Layer 4 of a small transformer language model trained on English Wikipedia (11 layers, counted from 0, width 128).
In attention head 2, each number of a token's query is one row of weights dot the token's vector x. The head spreads its attention over the tokens so far by the softmax of query dot key.

Query weights of the head. A number n stands for (n - 500) times 0.00083.
q0: 694 446 386 476 426 471 504 516 520 351 666 675 568 834 466 552 616 546 591 505 595 489 501 378 688 460 497 308 324 369 255 594 634 429 395 569 473 225 260 669 586 402 391 570 331 486 593 641 416 391 454 347 363 388 502 271 293 329 464 448 481 713 517 501 679 506 292 454 696 662 295 166 340 426 749 431 615 459 366 566 495 345 514 501 574 497 491 537 399 646 351 574 513 366 284 527 602 618 661 429 665 517 631 553 720 568 340 251 252 481 448 484 519 578 565 318 368 502 412 462 452 405 382 692 685 368 367 465
q1: 601 528 440 358 421 239 604 553 423 629 573 304 456 474 375 429 551 489 673 684 674 540 293 519 509 459 604 472 711 658 501 559 888 388 568 438 615 348 668 551 461 420 435 446 341 564 433 671 414 553 641 428 401 163 521 313 319 312 585 545 669 462 479 630 498 487 596 648 672 638 367 417 459 228 549 572 492 559 392 552 333 453 565 426 154 571 392 539 412 599 649 638 571 469 336 361 606 580 597 486 655 476 482 414 477 401 334 436 259 583 402 503 544 497 626 487 837 759 569 272 607 464 651 437 516 247 419 519
q2: 536 568 625 700 294 443 533 326 477 476 360 542 614 687 565 558 512 373 538 528 424 351 463 477 602 603 362 338 414 572 513 520 612 547 443 466 597 394 531 502 575 275 562 325 312 387 427 454 496 574 390 481 498 579 433 454 342 346 336 544 451 550 523 673 432 527 385 552 538 740 366 546 415 465 329 555 613 599 626 604 519 486 426 497 658 533 339 511 706 546 411 584 441 561 437 322 393 733 839 468 557 519 308 431 515 644 460 363 325 258 479 452 685 491 460 396 493 566 569 496 430 441 579 482 661 410 451 481
q3: 180 446 429 376 509 438 558 556 568 175 458 513 493 502 487 314 471 357 535 596 378 653 414 437 518 464 384 485 470 465 571 450 624 681 422 511 716 395 276 615 512 353 412 598 292 476 745 308 661 602 550 268 418 358 332 539 448 326 331 609 720 693 240 596 635 415 520 469 458 581 615 465 439 463 267 464 631 497 254 401 733 284 406 418 608 335 534 521 487 675 474 434 672 534 154 376 498 565 576 300 565 614 469 326 557 414 581 365 219 596 438 559 695 724 226 534 590 501 539 571 656 569 713 449 588 404 484 479
q4: 366 521 544 529 389 521 585 484 625 434 462 491 614 584 478 404 501 592 580 391 603 544 535 352 631 556 482 209 493 539 628 768 474 471 543 476 443 329 371 525 482 334 551 524 171 716 550 370 688 477 402 447 531 446 416 319 591 605 341 516 659 542 442 546 632 617 319 702 531 563 457 557 373 454 584 431 662 712 450 381 463 434 520 347 564 645 436 572 530 560 457 646 546 442 453 533 510 563 543 575 565 554 328 438 527 595 477 355 206 358 483 449 653 527 586 481 546 488 561 383 489 362 715 474 666 396 608 472
q5: 422 476 381 699 588 504 641 654 537 386 678 430 424 482 441 681 425 605 468 551 254 484 584 251 535 324 609 537 451 293 633 621 392 841 469 555 399 701 594 432 378 536 731 302 464 378 352 628 479 459 426 544 394 453 545 628 461 301 384 529 200 520 477 645 695 546 502 481 625 608 408 398 416 583 786 576 609 580 413 481 596 489 658 512 582 474 649 590 351 633 637 456 545 546 441 527 344 458 580 547 505 501 628 579 415 477 421 515 406 509 516 470 687 517 628 504 518 727 259 424 701 361 492 502 497 495 422 389
q6: 523 428 446 469 320 558 417 532 686 512 397 475 820 431 453 426 384 659 373 502 599 567 376 411 584 402 679 547 496 528 523 596 406 635 411 496 479 549 572 544 421 482 439 660 554 414 616 405 379 688 206 629 428 262 415 446 628 609 504 225 542 761 291 506 728 373 555 704 538 452 472 459 355 388 574 652 476 492 439 488 356 582 604 638 665 549 615 386 562 608 626 554 500 638 564 405 477 534 588 415 192 529 351 352 555 457 644 361 525 496 541 404 635 624 232 288 591 511 581 309 568 541 656 645 408 487 612 599
q7: 471 628 451 525 491 548 450 500 731 408 649 686 687 516 455 525 505 372 425 578 299 531 412 449 598 579 507 482 507 532 591 522 484 365 561 463 589 470 486 554 459 396 325 455 354 522 491 598 434 473 395 338 523 498 370 242 483 344 591 507 537 553 598 582 377 542 502 552 769 589 488 371 428 372 475 612 562 559 391 520 553 390 368 422 386 497 479 526 581 512 296 550 340 364 347 515 654 647 505 377 527 506 420 495 506 389 347 515 229 494 452 333 482 421 387 411 633 523 481 532 418 473 588 595 727 498 312 412
q8: 415 390 380 500 501 464 268 405 391 488 476 485 574 282 488 748 479 569 624 564 588 417 500 624 550 384 464 634 621 560 561 572 666 443 499 494 467 316 385 749 530 517 669 602 424 527 549 389 664 458 536 404 563 479 495 426 541 457 505 622 622 605 521 486 714 505 700 487 439 438 462 599 571 499 477 740 571 461 641 376 558 587 548 410 591 436 316 534 419 448 512 493 545 473 483 549 395 554 547 376 688 262 558 235 517 457 430 566 521 439 515 459 346 461 624 535 304 518 379 452 609 402 437 808 305 501 390 541
q9: 369 421 524 325 595 692 472 608 161 404 458 315 591 533 579 513 497 413 459 496 470 255 656 667 422 627 582 794 472 409 401 185 641 660 422 626 514 629 493 557 479 598 287 449 576 435 444 395 512 394 523 465 452 477 544 549 601 579 510 454 465 424 477 513 347 437 411 402 341 286 410 602 480 511 576 363 560 505 553 520 671 576 512 416 570 693 559 326 450 485 602 384 361 600 571 654 461 320 527 602 454 477 588 586 386 366 794 234 628 500 672 401 471 428 542 531 365 630 478 465 645 536 601 371 505 637 525 450
q10: 254 545 538 582 466 509 378 489 265 175 587 259 468 556 510 594 472 392 442 244 451 482 608 521 634 524 578 268 544 623 302 564 461 501 475 560 560 435 556 581 586 371 475 661 351 483 483 522 229 632 409 365 629 466 671 616 543 434 450 536 458 609 391 489 374 318 513 713 766 388 417 307 532 388 692 513 492 487 484 364 415 666 377 527 500 682 381 475 456 597 388 698 517 555 344 596 495 466 358 390 507 506 215 386 877 598 440 454 547 609 305 418 554 325 674 339 432 596 709 525 513 359 609 662 365 463 507 341
q11: 549 561 578 431 428 425 583 448 748 446 329 416 475 565 432 620 542 285 635 513 545 399 449 375 397 674 365 659 465 490 494 648 573 457 350 653 466 445 519 666 359 640 555 355 438 559 566 549 668 469 605 383 518 488 319 612 704 648 606 416 424 506 698 573 685 707 312 594 536 488 610 667 304 427 320 427 638 506 302 705 477 557 599 234 500 425 185 433 461 433 398 591 459 446 643 304 673 674 380 544 441 308 594 381 371 675 512 467 674 475 535 425 252 600 539 472 479 555 585 278 523 364 444 528 628 351 493 540
q12: 566 345 573 353 533 444 398 372 631 693 346 449 493 258 587 405 422 454 551 463 581 560 452 647 412 486 539 599 602 361 552 588 349 579 568 503 702 436 332 718 654 587 622 775 676 480 512 255 156 549 320 665 694 616 362 315 592 631 775 673 483 734 439 565 628 410 398 452 300 444 331 554 351 549 427 535 481 556 469 414 503 575 266 436 562 660 133 348 558 801 478 329 413 404 572 405 344 359 412 508 611 377 487 563 460 496 339 365 699 546 293 546 508 557 415 218 653 403 566 405 416 481 561 409 473 625 679 681
q13: 507 482 602 686 455 800 652 316 679 563 299 536 372 477 510 834 609 328 376 516 669 678 412 574 481 412 275 664 537 629 665 403 571 386 612 753 504 626 638 458 462 834 478 611 378 339 388 401 581 642 462 505 618 707 554 305 443 501 619 269 485 385 470 489 399 529 219 524 610 316 367 549 457 583 655 359 570 479 480 411 411 554 493 456 363 494 521 652 382 379 584 450 386 253 460 578 396 416 459 464 421 307 632 496 512 479 479 265 711 307 280 244 241 253 441 577 458 391 639 541 630 379 682 813 489 296 428 386
q14: 643 384 586 472 640 461 679 429 493 350 525 389 364 561 557 395 475 385 417 499 658 510 599 591 448 459 534 579 379 507 428 316 645 449 654 476 523 589 700 300 561 594 540 660 643 585 488 546 452 552 294 497 746 469 449 688 487 321 726 446 539 425 655 555 354 515 315 331 378 461 501 507 455 461 493 451 427 340 595 466 425 369 452 679 282 464 518 481 495 348 608 588 540 525 496 486 500 437 419 551 554 483 516 421 435 389 437 368 860 434 528 424 501 541 410 286 522 422 439 617 628 572 660 576 439 643 584 419
q15: 450 568 391 443 487 596 646 496 470 560 540 423 478 461 516 542 478 629 569 578 421 331 601 497 579 479 253 479 600 601 368 754 524 512 447 636 487 366 584 673 419 445 529 417 425 512 528 392 634 449 492 414 413 405 585 549 597 544 554 679 440 606 524 506 435 628 584 431 447 455 681 503 573 436 542 637 466 525 235 419 583 465 516 570 429 429 547 553 618 614 382 570 546 551 302 457 546 621 488 581 529 616 307 519 542 656 482 539 216 591 385 341 318 477 559 415 520 642 500 550 447 415 427 644 711 569 451 488
q16: 540 700 499 409 839 650 848 481 477 286 440 696 691 228 235 464 379 599 635 566 306 645 696 359 415 305 596 347 398 552 415 494 796 320 669 352 383 319 452 456 544 654 520 446 358 234 975 229 629 624 288 615 394 284 551 568 469 185 324 551 467 507 542 375 486 541 306 518 368 466 359 628 436 313 611 453 126 264 396 477 686 508 430 377 374 296 405 567 472 658 423 528 612 547 441 457 530 584 351 712 624 734 395 394 493 458 380 565 618 531 425 353 544 373 541 429 666 467 559 559 548 519 509 528 339 537 626 239
q17: 546 551 503 362 665 499 522 221 439 748 489 402 432 513 604 952 447 471 748 513 655 418 425 747 570 575 544 560 530 488 492 418 329 513 305 698 385 760 561 607 426 508 674 501 501 351 424 556 247 621 357 492 498 340 466 496 626 574 577 558 382 459 565 433 424 546 569 286 495 419 466 361 314 502 668 601 425 444 621 569 671 624 591 699 618 275 561 544 615 638 588 707 368 358 652 438 509 466 331 612 441 503 344 765 736 473 619 504 606 413 405 466 489 344 410 481 540 445 402 590 408 369 515 559 461 409 404 575
q18: 524 554 455 602 392 342 480 527 579 514 548 479 473 265 630 631 517 424 607 581 527 671 425 436 742 362 499 385 436 755 749 252 567 202 580 473 269 502 515 408 666 161 900 332 294 744 495 724 369 378 588 367 289 586 328 314 535 451 508 490 515 488 245 268 569 621 467 535 459 652 403 345 361 398 678 517 427 456 652 694 480 619 366 636 364 461 368 546 652 905 399 622 580 604 512 602 609 336 431 408 627 522 625 504 551 505 348 508 500 571 491 476 527 694 447 681 709 545 430 235 556 480 631 738 629 487 380 484
q19: 446 407 560 356 381 781 595 623 470 325 606 718 464 445 544 649 334 262 547 610 700 533 639 612 347 242 335 504 612 568 755 492 402 563 600 313 595 516 701 342 595 637 434 485 529 280 414 578 588 541 335 444 395 450 767 497 454 639 364 523 701 347 404 385 712 720 262 378 653 734 296 375 396 531 271 452 324 439 668 408 272 635 692 409 740 505 363 427 474 569 649 545 528 427 534 422 501 399 661 422 713 477 687 313 747 434 433 528 227 490 440 539 554 458 83 299 316 367 540 449 529 509 318 566 625 596 553 478
q20: 598 662 749 383 430 538 573 517 508 467 504 541 529 555 755 459 589 449 569 447 334 541 650 585 490 569 368 526 261 486 356 454 537 246 434 494 615 79 382 355 658 296 494 622 535 714 351 420 239 308 482 362 365 599 509 576 612 350 570 187 811 556 471 573 524 425 584 109 660 534 192 636 613 196 632 319 771 354 713 544 625 592 601 392 575 565 581 581 344 391 544 502 451 454 449 666 374 820 494 642 593 638 470 533 485 325 630 621 316 385 564 370 464 671 291 380 435 554 594 520 537 853 465 709 411 528 459 644
q21: 696 535 507 694 601 544 549 460 566 476 475 461 707 525 596 485 595 699 476 479 417 345 675 591 534 682 404 461 579 320 548 527 592 470 376 461 493 555 279 794 656 583 349 508 484 441 481 426 404 419 559 575 128 430 505 477 586 592 491 336 726 498 621 550 381 372 457 563 635 403 466 733 385 458 429 385 588 596 429 541 444 205 313 468 594 561 275 178 467 528 784 653 731 512 301 535 687 182 491 562 736 479 441 206 492 318 555 567 511 544 724 742 416 537 745 519 484 424 473 667 493 575 686 566 618 726 445 414
q22: 494 279 468 474 318 595 614 622 349 536 355 500 638 526 751 735 675 536 647 359 580 189 486 273 414 403 403 589 610 662 581 714 489 622 591 595 438 649 495 500 694 388 402 434 734 154 671 383 482 560 556 541 342 756 248 280 534 467 648 543 504 299 508 341 410 547 666 716 443 620 516 351 715 659 596 536 555 509 646 494 573 635 648 400 620 678 610 291 388 417 365 801 466 525 551 636 691 260 403 504 595 461 426 633 298 567 589 471 503 199 641 427 360 535 449 386 614 596 569 599 395 446 604 559 468 505 568 493
q23: 571 397 543 535 452 611 490 678 418 500 309 479 459 522 180 781 636 680 605 418 631 424 409 575 407 681 384 493 416 470 535 660 625 567 746 324 405 408 475 377 522 656 767 530 667 334 268 589 556 674 534 348 545 511 425 592 579 540 389 427 542 585 347 769 571 494 568 487 468 313 503 435 418 594 598 652 684 633 341 645 452 559 318 560 559 366 535 691 722 625 426 347 606 362 414 482 484 387 504 687 606 680 754 562 452 282 537 431 459 456 645 551 540 442 492 473 556 427 406 281 679 595 700 644 436 625 301 610
q24: 685 218 470 523 585 598 507 123 648 438 332 432 421 390 231 554 631 389 651 486 648 509 778 286 489 540 599 488 478 585 596 532 443 624 689 351 623 305 581 476 513 691 251 625 629 392 366 482 493 542 414 394 349 539 340 496 479 523 652 596 486 713 430 560 449 611 362 445 402 539 631 618 374 671 566 375 397 492 625 604 254 582 271 626 598 413 449 443 669 400 455 813 314 553 509 598 568 618 499 392 567 553 664 567 380 314 727 472 229 596 641 410 405 744 321 648 488 675 486 733 483 590 589 306 394 516 665 486
q25: 126 521 587 421 307 596 706 456 606 418 426 487 393 369 586 430 443 316 555 455 207 669 494 552 462 501 291 733 674 623 461 503 467 575 453 421 484 496 572 482 605 341 712 419 449 413 582 544 408 554 645 199 728 413 512 576 509 572 687 662 529 491 588 352 495 522 554 409 579 841 525 404 512 738 538 220 334 351 322 491 612 260 396 540 301 549 391 428 615 408 398 449 776 286 579 490 499 473 281 508 397 372 578 325 387 284 692 520 386 611 626 259 475 617 591 547 630 305 455 496 462 480 619 351 551 647 574 470
q26: 518 544 632 354 356 436 496 571 564 319 489 664 531 313 432 524 557 553 715 497 534 501 388 479 439 741 466 544 713 383 379 687 528 561 448 356 707 462 475 463 579 501 740 602 607 500 434 544 530 615 666 639 524 294 478 189 407 530 583 524 450 300 464 486 241 391 416 559 493 442 502 446 315 537 426 584 36 616 598 332 588 517 665 628 557 380 355 533 387 608 557 572 862 707 373 705 461 472 459 744 446 269 428 368 421 509 556 119 349 580 425 515 662 600 493 412 523 682 530 476 282 510 562 637 432 530 641 536
q27: 455 401 528 601 536 501 463 363 443 900 452 714 435 432 482 424 532 659 553 622 501 417 315 525 561 508 548 517 48 421 662 341 766 564 489 813 569 652 390 417 639 545 329 453 362 667 433 602 466 747 541 300 451 293 244 618 409 680 479 575 585 482 398 520 499 551 584 538 634 496 445 563 566 645 418 437 189 375 187 421 516 727 539 399 573 423 333 530 705 348 574 660 499 246 373 528 354 399 561 653 369 516 542 369 468 502 428 614 358 590 438 282 271 550 514 586 501 495 801 329 503 411 412 600 635 292 416 621
q28: 468 447 556 530 367 507 600 639 781 544 173 477 555 421 772 320 547 567 398 454 744 604 631 747 362 676 544 535 579 855 362 385 374 567 414 563 733 598 675 594 624 352 542 248 424 175 252 493 684 588 313 744 555 725 398 368 325 431 439 352 326 538 644 377 364 460 484 570 516 360 523 788 399 604 514 254 474 418 376 607 769 404 513 305 512 456 401 518 505 433 511 397 507 461 413 288 399 740 594 405 508 481 508 621 491 625 280 426 557 497 524 286 345 470 523 405 380 305 389 479 382 695 473 465 439 460 464 769
q29: 638 402 466 558 353 421 622 846 419 418 395 572 667 276 417 498 741 441 423 639 798 441 440 397 660 480 772 564 533 625 501 496 615 675 614 524 609 296 358 611 334 557 447 347 503 642 640 374 295 473 614 495 345 345 611 571 452 487 483 549 771 639 446 328 636 568 595 517 386 608 590 352 366 662 368 651 488 396 457 320 533 414 524 672 541 503 720 801 417 551 818 503 582 533 185 358 587 638 364 384 402 815 617 563 460 419 273 403 587 621 450 648 262 525 550 576 538 632 431 473 333 598 471 533 858 501 577 367
q30: 487 487 748 764 365 506 615 487 537 521 531 382 308 625 645 432 325 513 486 637 625 406 818 338 539 506 354 543 354 583 545 509 468 435 471 422 618 487 621 506 319 568 322 423 465 413 448 289 584 644 468 532 493 279 304 596 324 520 656 377 372 652 426 416 660 180 504 340 484 439 548 247 615 373 602 584 692 726 506 439 405 582 530 471 418 360 721 354 307 541 582 534 645 450 660 480 529 560 684 567 573 431 395 409 766 585 304 606 573 595 442 534 431 612 645 945 594 563 516 469 537 564 518 439 535 589 479 612
q31: 691 591 486 600 520 468 441 493 625 507 400 430 546 656 554 527 298 419 566 331 308 583 588 325 491 288 527 544 341 401 433 532 322 570 654 436 374 409 581 495 618 435 357 755 324 261 477 798 231 557 533 534 673 220 333 524 486 571 718 825 606 725 751 512 419 516 539 479 635 495 328 564 328 684 582 534 194 435 538 329 307 321 667 503 451 518 567 607 533 632 507 415 477 534 307 381 342 388 519 387 510 485 504 592 606 606 753 600 425 475 675 503 520 147 394 617 461 598 418 619 145 550 485 628 372 489 628 633

Each question shows a short text with each token's key, already scaled and adjusted for position as the last token sees it. A number n stands for (n - 500) times 0.0031.

Then comes the last token's vector x. A number n stands for (n - 500) times 0.0083.

0 "ary ": 460 459 518 560 515 594 406 456 522 577 406 551 515 427 692 300 428 642 415 561 593 497 549 473 483 449 499 531 539 403 489 485
1 "F": 668 415 517 663 431 659 412 356 528 645 369 504 543 460 617 233 550 579 420 616 528 543 492 520 446 476 566 516 506 588 509 529
2 "un": 717 533 396 642 400 606 351 396 534 502 490 470 575 507 583 232 589 601 411 644 528 523 444 519 459 436 602 497 436 591 477 530
3 "d ": 524 538 473 553 431 534 434 398 502 525 426 450 547 458 704 320 495 630 350 604 498 594 540 460 449 478 521 520 540 442 488 541
4 "(": 497 492 484 477 345 485 438 442 449 595 380 498 540 468 744 303 484 561 428 572 544 576 500 462 490 466 563 479 542 436 496 538
5 "R": 274 449 377 397 262 490 433 293 491 641 421 466 590 405 663 284 608 619 503 571 536 564 515 560 475 485 574 499 485 509 513 481
6 "L": 486 396 467 311 294 451 477 265 417 640 486 476 573 453 696 274 592 576 497 673 593 501 482 552 530 548 556 482 462 585 568 518
x: 464 574 467 452 636 493 518 532 585 478 458 563 455 581 622 335 244 442 414 494 568 451 441 592 308 531 486 586 612 494 533 453 447 611 474 380 468 531 514 487 527 499 565 518 594 466 353 460 351 653 499 597 553 475 431 445 528 461 483 529 355 447 518 610 401 609 635 524 462 331 382 516 554 440 575 455 499 532 571 643 500 432 369 473 533 593 525 509 475 559 572 367 582 505 583 479 491 493 405 438 397 466 436 542 485 472 543 591 724 504 599 603 665 584 584 522 570 324 392 584 456 655 564 380 340 603 470 622
Which token does the last token look at most, and with what share of its attention? 5 "R", with about 90%

0 "on": 524 329 660 586 510 624 340 352 495 632 401 533 485 447 537 284 548 572 389 705 540 531 430 491 446 504 582 600 562 623 568 539
1 "es ": 527 494 544 556 544 571 434 444 479 624 391 457 527 436 745 350 447 640 376 533 486 545 559 456 502 453 524 513 589 414 535 518
2 "wh": 654 536 453 614 363 565 391 465 463 696 331 503 590 460 710 209 570 616 445 454 558 511 468 509 386 499 618 476 500 510 437 414
3 "o ": 478 500 481 538 467 570 419 353 509 575 340 472 561 418 750 361 481 644 406 546 469 550 550 488 580 461 496 466 527 388 441 473
4 "h": 352 601 306 512 276 544 387 283 509 739 394 498 546 422 718 192 562 615 458 593 518 567 515 488 490 488 572 541 553 584 481 459
5 "as ": 403 461 470 500 421 535 499 393 411 643 439 505 530 430 795 353 535 577 396 555 454 519 521 460 510 529 530 493 573 464 510 498
6 "s": 418 297 450 334 250 470 423 208 380 633 352 469 534 386 698 177 616 605 486 575 535 555 484 559 534 497 518 481 492 530 558 518
x: 657 417 409 486 568 547 551 454 460 431 379 481 467 619 583 486 444 404 530 550 654 506 538 624 437 552 532 541 668 477 475 634 504 589 543 584 423 598 460 429 512 460 514 427 615 398 427 685 299 731 608 562 533 751 558 457 517 446 504 579 484 449 602 482 435 528 598 482 443 429 542 458 522 547 569 545 466 640 410 501 528 424 430 620 513 478 466 413 588 376 468 534 380 385 640 508 494 441 403 465 506 448 510 381 389 587 471 467 474 484 528 654 598 535 534 384 387 397 496 519 601 520 532 432 380 469 578 481
Which two tokens does the last token look at most, in order? 6 "s", 3 "o "

0 "s": 563 332 551 614 528 604 305 497 450 675 347 556 479 364 648 169 619 560 407 563 555 586 444 496 510 538 562 522 510 524 605 568
1 ".": 612 461 475 557 396 577 385 374 478 727 447 476 476 425 666 238 531 518 397 587 582 586 470 545 531 501 572 531 581 481 630 466
2 "\n\n": 504 532 469 549 492 528 439 413 466 608 450 522 566 482 731 333 454 637 346 492 569 553 514 509 511 527 596 473 581 352 457 484
3 "H": 568 690 282 605 259 591 358 317 458 695 332 538 617 407 749 198 594 635 557 547 503 501 502 468 553 455 539 556 533 666 500 473
4 "ow": 183 586 289 442 431 514 384 285 544 670 447 482 716 360 734 284 687 486 379 538 514 481 483 382 442 494 539 552 551 494 484 575
5 "e": 295 450 383 403 255 539 445 285 449 658 494 438 488 434 760 377 665 558 521 644 533 461 565 404 491 551 575 496 483 506 535 473
6 "'": 557 332 349 392 219 466 560 204 414 715 438 378 472 451 667 216 655 568 455 583 470 622 529 541 498 435 548 547 494 563 631 624
x: 492 367 334 404 587 386 605 512 452 542 482 543 486 508 626 501 472 316 601 375 508 520 489 479 404 572 534 633 385 465 432 400 545 478 470 451 498 728 484 461 502 429 626 558 629 506 336 472 462 491 495 615 520 623 576 553 595 443 468 603 528 445 479 476 488 574 544 428 508 362 610 633 484 406 572 535 483 426 688 577 450 607 510 481 547 476 310 508 478 449 448 477 442 528 514 492 596 359 432 601 513 501 588 510 482 344 429 548 835 602 432 475 633 379 558 567 527 512 533 613 673 534 438 491 392 573 503 431
Which token does the last token look at most? 4 "ow"

0 "at ": 547 511 543 555 495 550 440 395 589 771 463 536 465 512 729 301 431 687 427 572 455 459 548 461 582 474 569 476 502 420 557 463
1 "the ": 505 515 498 565 518 556 434 420 532 657 452 529 576 514 794 277 461 625 426 544 521 523 548 441 606 438 546 476 565 362 442 507
2 "as": 773 538 324 666 352 647 331 330 500 748 412 521 367 314 726 150 601 583 501 584 482 499 510 624 442 510 585 529 449 548 548 491
3 "s": 475 718 364 546 327 594 361 273 405 608 316 443 423 363 692 254 664 540 472 523 540 501 453 504 587 466 531 557 507 534 585 525
4 "oc": 294 596 301 600 268 560 368 269 440 659 378 526 427 405 620 176 667 595 318 578 563 542 403 531 504 518 645 570 528 575 476 588
5 "i": 477 477 400 486 371 498 484 413 516 534 452 425 655 444 728 263 592 616 502 583 565 686 453 481 403 538 747 548 476 545 537 562
6 "ation": 580 438 366 318 280 530 438 219 277 757 471 405 464 357 685 298 650 663 532 608 469 554 443 493 428 585 527 585 586 587 540 495
x: 514 601 526 448 580 301 461 466 341 395 450 568 475 475 567 450 492 499 442 395 613 529 542 460 473 526 532 505 505 391 527 546 659 643 521 601 472 538 470 429 421 505 591 609 630 644 543 460 352 442 646 573 508 671 390 715 464 484 470 614 477 556 502 452 518 424 431 394 424 387 380 494 411 524 593 449 547 367 584 518 615 511 477 532 594 354 602 462 385 416 510 627 562 405 374 519 524 463 591 363 500 534 427 542 498 411 470 515 658 548 598 530 589 472 520 580 446 367 404 563 696 505 505 457 472 426 461 502
Which token does the last token look at most? 2 "as"

0 "or ": 490 504 546 546 582 592 407 416 514 558 445 485 577 403 738 206 346 654 374 607 503 575 481 508 485 486 574 501 538 415 526 524
1 "and ": 486 503 517 552 526 576 406 414 532 584 471 469 582 412 757 231 341 631 402 576 561 600 520 516 467 461 552 464 570 387 497 529
2 "T": 741 594 304 669 329 656 362 328 468 766 411 449 578 359 766 193 629 557 480 605 563 604 490 532 466 453 662 469 529 587 561 574
3 "re": 599 547 388 534 325 600 420 383 553 560 478 459 516 481 735 215 482 589 556 581 544 543 481 575 480 594 651 524 587 538 455 597
4 "l": 370 536 201 526 142 514 349 273 492 609 542 434 538 433 754 240 633 550 563 730 612 520 485 505 543 573 489 530 485 506 640 573
5 "aw": 250 457 386 431 286 506 444 132 417 610 457 473 561 454 596 265 712 636 417 665 513 547 427 420 352 540 569 508 576 538 599 645
6 "n": 501 355 354 383 425 394 348 338 339 625 517 513 416 472 730 354 696 470 414 652 542 649 472 285 523 583 565 527 472 588 535 630
x: 565 369 651 559 512 426 372 507 486 627 445 379 402 481 549 404 464 319 608 527 443 528 413 566 300 500 517 561 553 462 533 428 499 406 529 466 543 596 546 393 518 586 529 492 408 554 402 472 331 552 663 536 573 539 485 534 491 402 524 600 474 417 498 473 442 587 503 270 289 527 452 665 574 443 575 558 498 565 550 472 431 506 527 500 494 557 558 457 427 533 580 544 336 446 370 626 615 317 499 661 472 478 551 470 377 563 442 599 636 587 499 461 600 469 474 639 561 474 397 359 477 586 591 475 556 506 541 586
Which token does the last token look at most? 4 "l"

0 "o ": 539 511 532 555 568 557 385 388 528 628 379 512 531 459 847 308 503 656 342 544 449 593 580 501 573 446 544 477 565 326 502 499
1 "h": 709 382 571 726 408 650 298 387 566 794 384 519 515 419 749 149 601 637 458 619 516 581 539 486 498 491 576 548 603 628 481 449
2 "as ": 579 545 518 534 529 557 468 407 446 714 432 508 518 414 831 339 526 592 366 549 445 537 532 453 509 524 535 476 596 438 511 469
3 "s": 550 754 302 584 269 618 301 266 396 701 318 497 523 367 704 112 647 630 488 595 544 562 489 566 546 500 520 473 493 527 571 527
4 "u": 397 539 533 522 483 531 471 294 476 694 367 524 659 306 661 265 517 669 447 544 556 598 496 427 541 411 680 373 581 504 502 529
5 "f": 268 406 256 530 222 522 505 243 473 700 299 443 480 510 689 219 673 468 448 672 479 572 457 429 555 513 481 462 532 655 592 423
6 "f": 510 311 370 353 238 445 496 286 423 687 284 462 530 429 743 194 673 496 372 648 532 604 439 468 475 531 535 528 496 575 530 471
x: 525 550 517 347 576 467 489 575 416 461 478 455 385 591 583 442 499 275 601 588 574 495 458 509 433 374 609 548 618 349 454 297 595 583 411 581 486 543 516 483 589 535 489 584 342 472 535 628 362 553 610 495 431 537 458 611 537 581 463 501 508 419 531 541 326 471 543 534 449 505 422 498 587 559 524 346 372 565 432 591 489 472 478 621 518 564 459 438 504 411 417 535 520 455 454 426 618 514 451 649 557 429 479 469 308 429 460 443 637 539 545 540 655 567 514 622 420 530 421 470 632 691 541 355 404 394 611 491
Which token does the last token look at most, and with what share of its attention? 3 "s", with about 80%

0 "or": 545 425 624 659 534 603 382 434 551 726 449 440 480 436 628 277 576 565 394 596 548 598 408 592 441 482 569 568 539 493 563 639
1 "l": 620 499 523 751 408 588 319 401 489 621 422 503 458 441 672 320 619 514 488 640 580 582 456 578 498 570 530 522 560 512 636 575
2 "d ": 514 510 456 564 495 555 437 452 495 551 422 492 530 466 747 341 512 639 348 544 508 565 535 468 471 480 520 501 583 377 482 486
3 "in ": 460 481 500 502 425 533 453 429 503 641 436 561 526 490 682 284 431 627 383 508 504 489 523 525 553 498 546 501 521 361 491 488
4 "8": 383 547 385 545 314 526 516 293 466 699 522 423 465 481 649 212 572 622 393 611 543 574 531 532 432 486 635 492 570 553 533 577
5 "0 ": 496 516 474 529 405 508 525 343 460 649 431 493 561 473 738 279 531 615 428 612 505 535 563 503 535 476 519 475 589 456 486 551
6 "D": 414 386 466 313 251 456 463 232 488 572 351 469 623 431 695 198 585 611 480 591 523 581 502 516 493 438 560 547 445 552 458 541
x: 443 500 502 342 599 557 627 374 502 579 378 432 515 582 602 370 534 468 463 437 522 436 565 591 414 507 496 575 764 461 554 582 462 571 456 507 434 529 382 470 435 459 572 489 458 468 357 498 396 618 501 520 621 535 527 551 428 533 490 498 444 523 499 456 377 568 639 440 597 415 566 466 554 387 626 389 564 549 497 675 493 518 477 564 447 580 296 492 412 396 457 475 519 418 574 482 391 350 453 467 450 440 415 516 482 641 607 492 654 399 565 521 586 491 416 496 454 454 440 470 434 549 756 373 284 602 594 567
Which token does the last token look at most? 3 "in "

0 "in": 532 396 689 590 552 614 251 467 471 587 396 570 474 391 552 188 492 592 375 700 479 563 439 491 488 539 570 554 495 552 563 551
1 "ing ": 586 491 552 546 600 565 404 380 507 613 356 473 532 372 734 267 487 592 322 602 492 584 549 434 558 499 533 503 567 350 489 547
2 "his ": 469 502 505 535 506 534 439 461 526 672 448 506 627 452 814 438 516 628 408 561 429 571 576 370 717 409 432 424 620 368 420 546
3 "p": 595 720 224 543 299 623 372 266 534 794 407 412 647 418 676 183 544 574 429 687 597 591 535 622 477 370 523 502 500 600 545 503
4 "ati": 272 610 307 496 349 578 419 176 435 701 527 528 517 397 741 267 637 550 361 572 496 549 421 472 490 464 652 461 548 555 443 504
5 "ent": 414 409 378 402 302 574 440 380 430 760 475 498 381 486 714 285 659 550 372 597 537 608 398 508 445 527 474 633 573 514 447 684
6 "s ": 512 482 458 453 328 512 450 389 385 550 338 464 509 414 777 330 439 634 395 506 452 617 560 497 526 478 485 512 596 392 551 485
x: 457 412 368 439 613 476 425 235 389 452 636 477 506 492 592 450 561 411 510 661 627 486 566 732 549 479 531 505 569 559 481 557 651 565 418 562 554 565 455 389 412 524 428 603 592 507 480 486 417 405 436 590 474 546 449 562 421 502 463 554 501 397 599 530 626 550 477 559 314 448 486 513 625 461 578 359 511 489 637 417 473 403 558 535 396 525 455 529 459 327 456 519 485 570 502 416 607 386 583 253 493 429 520 421 428 595 573 417 622 445 584 463 656 413 547 430 420 383 573 435 569 488 468 483 525 415 620 628
Which token does the last token look at most? 2 "his "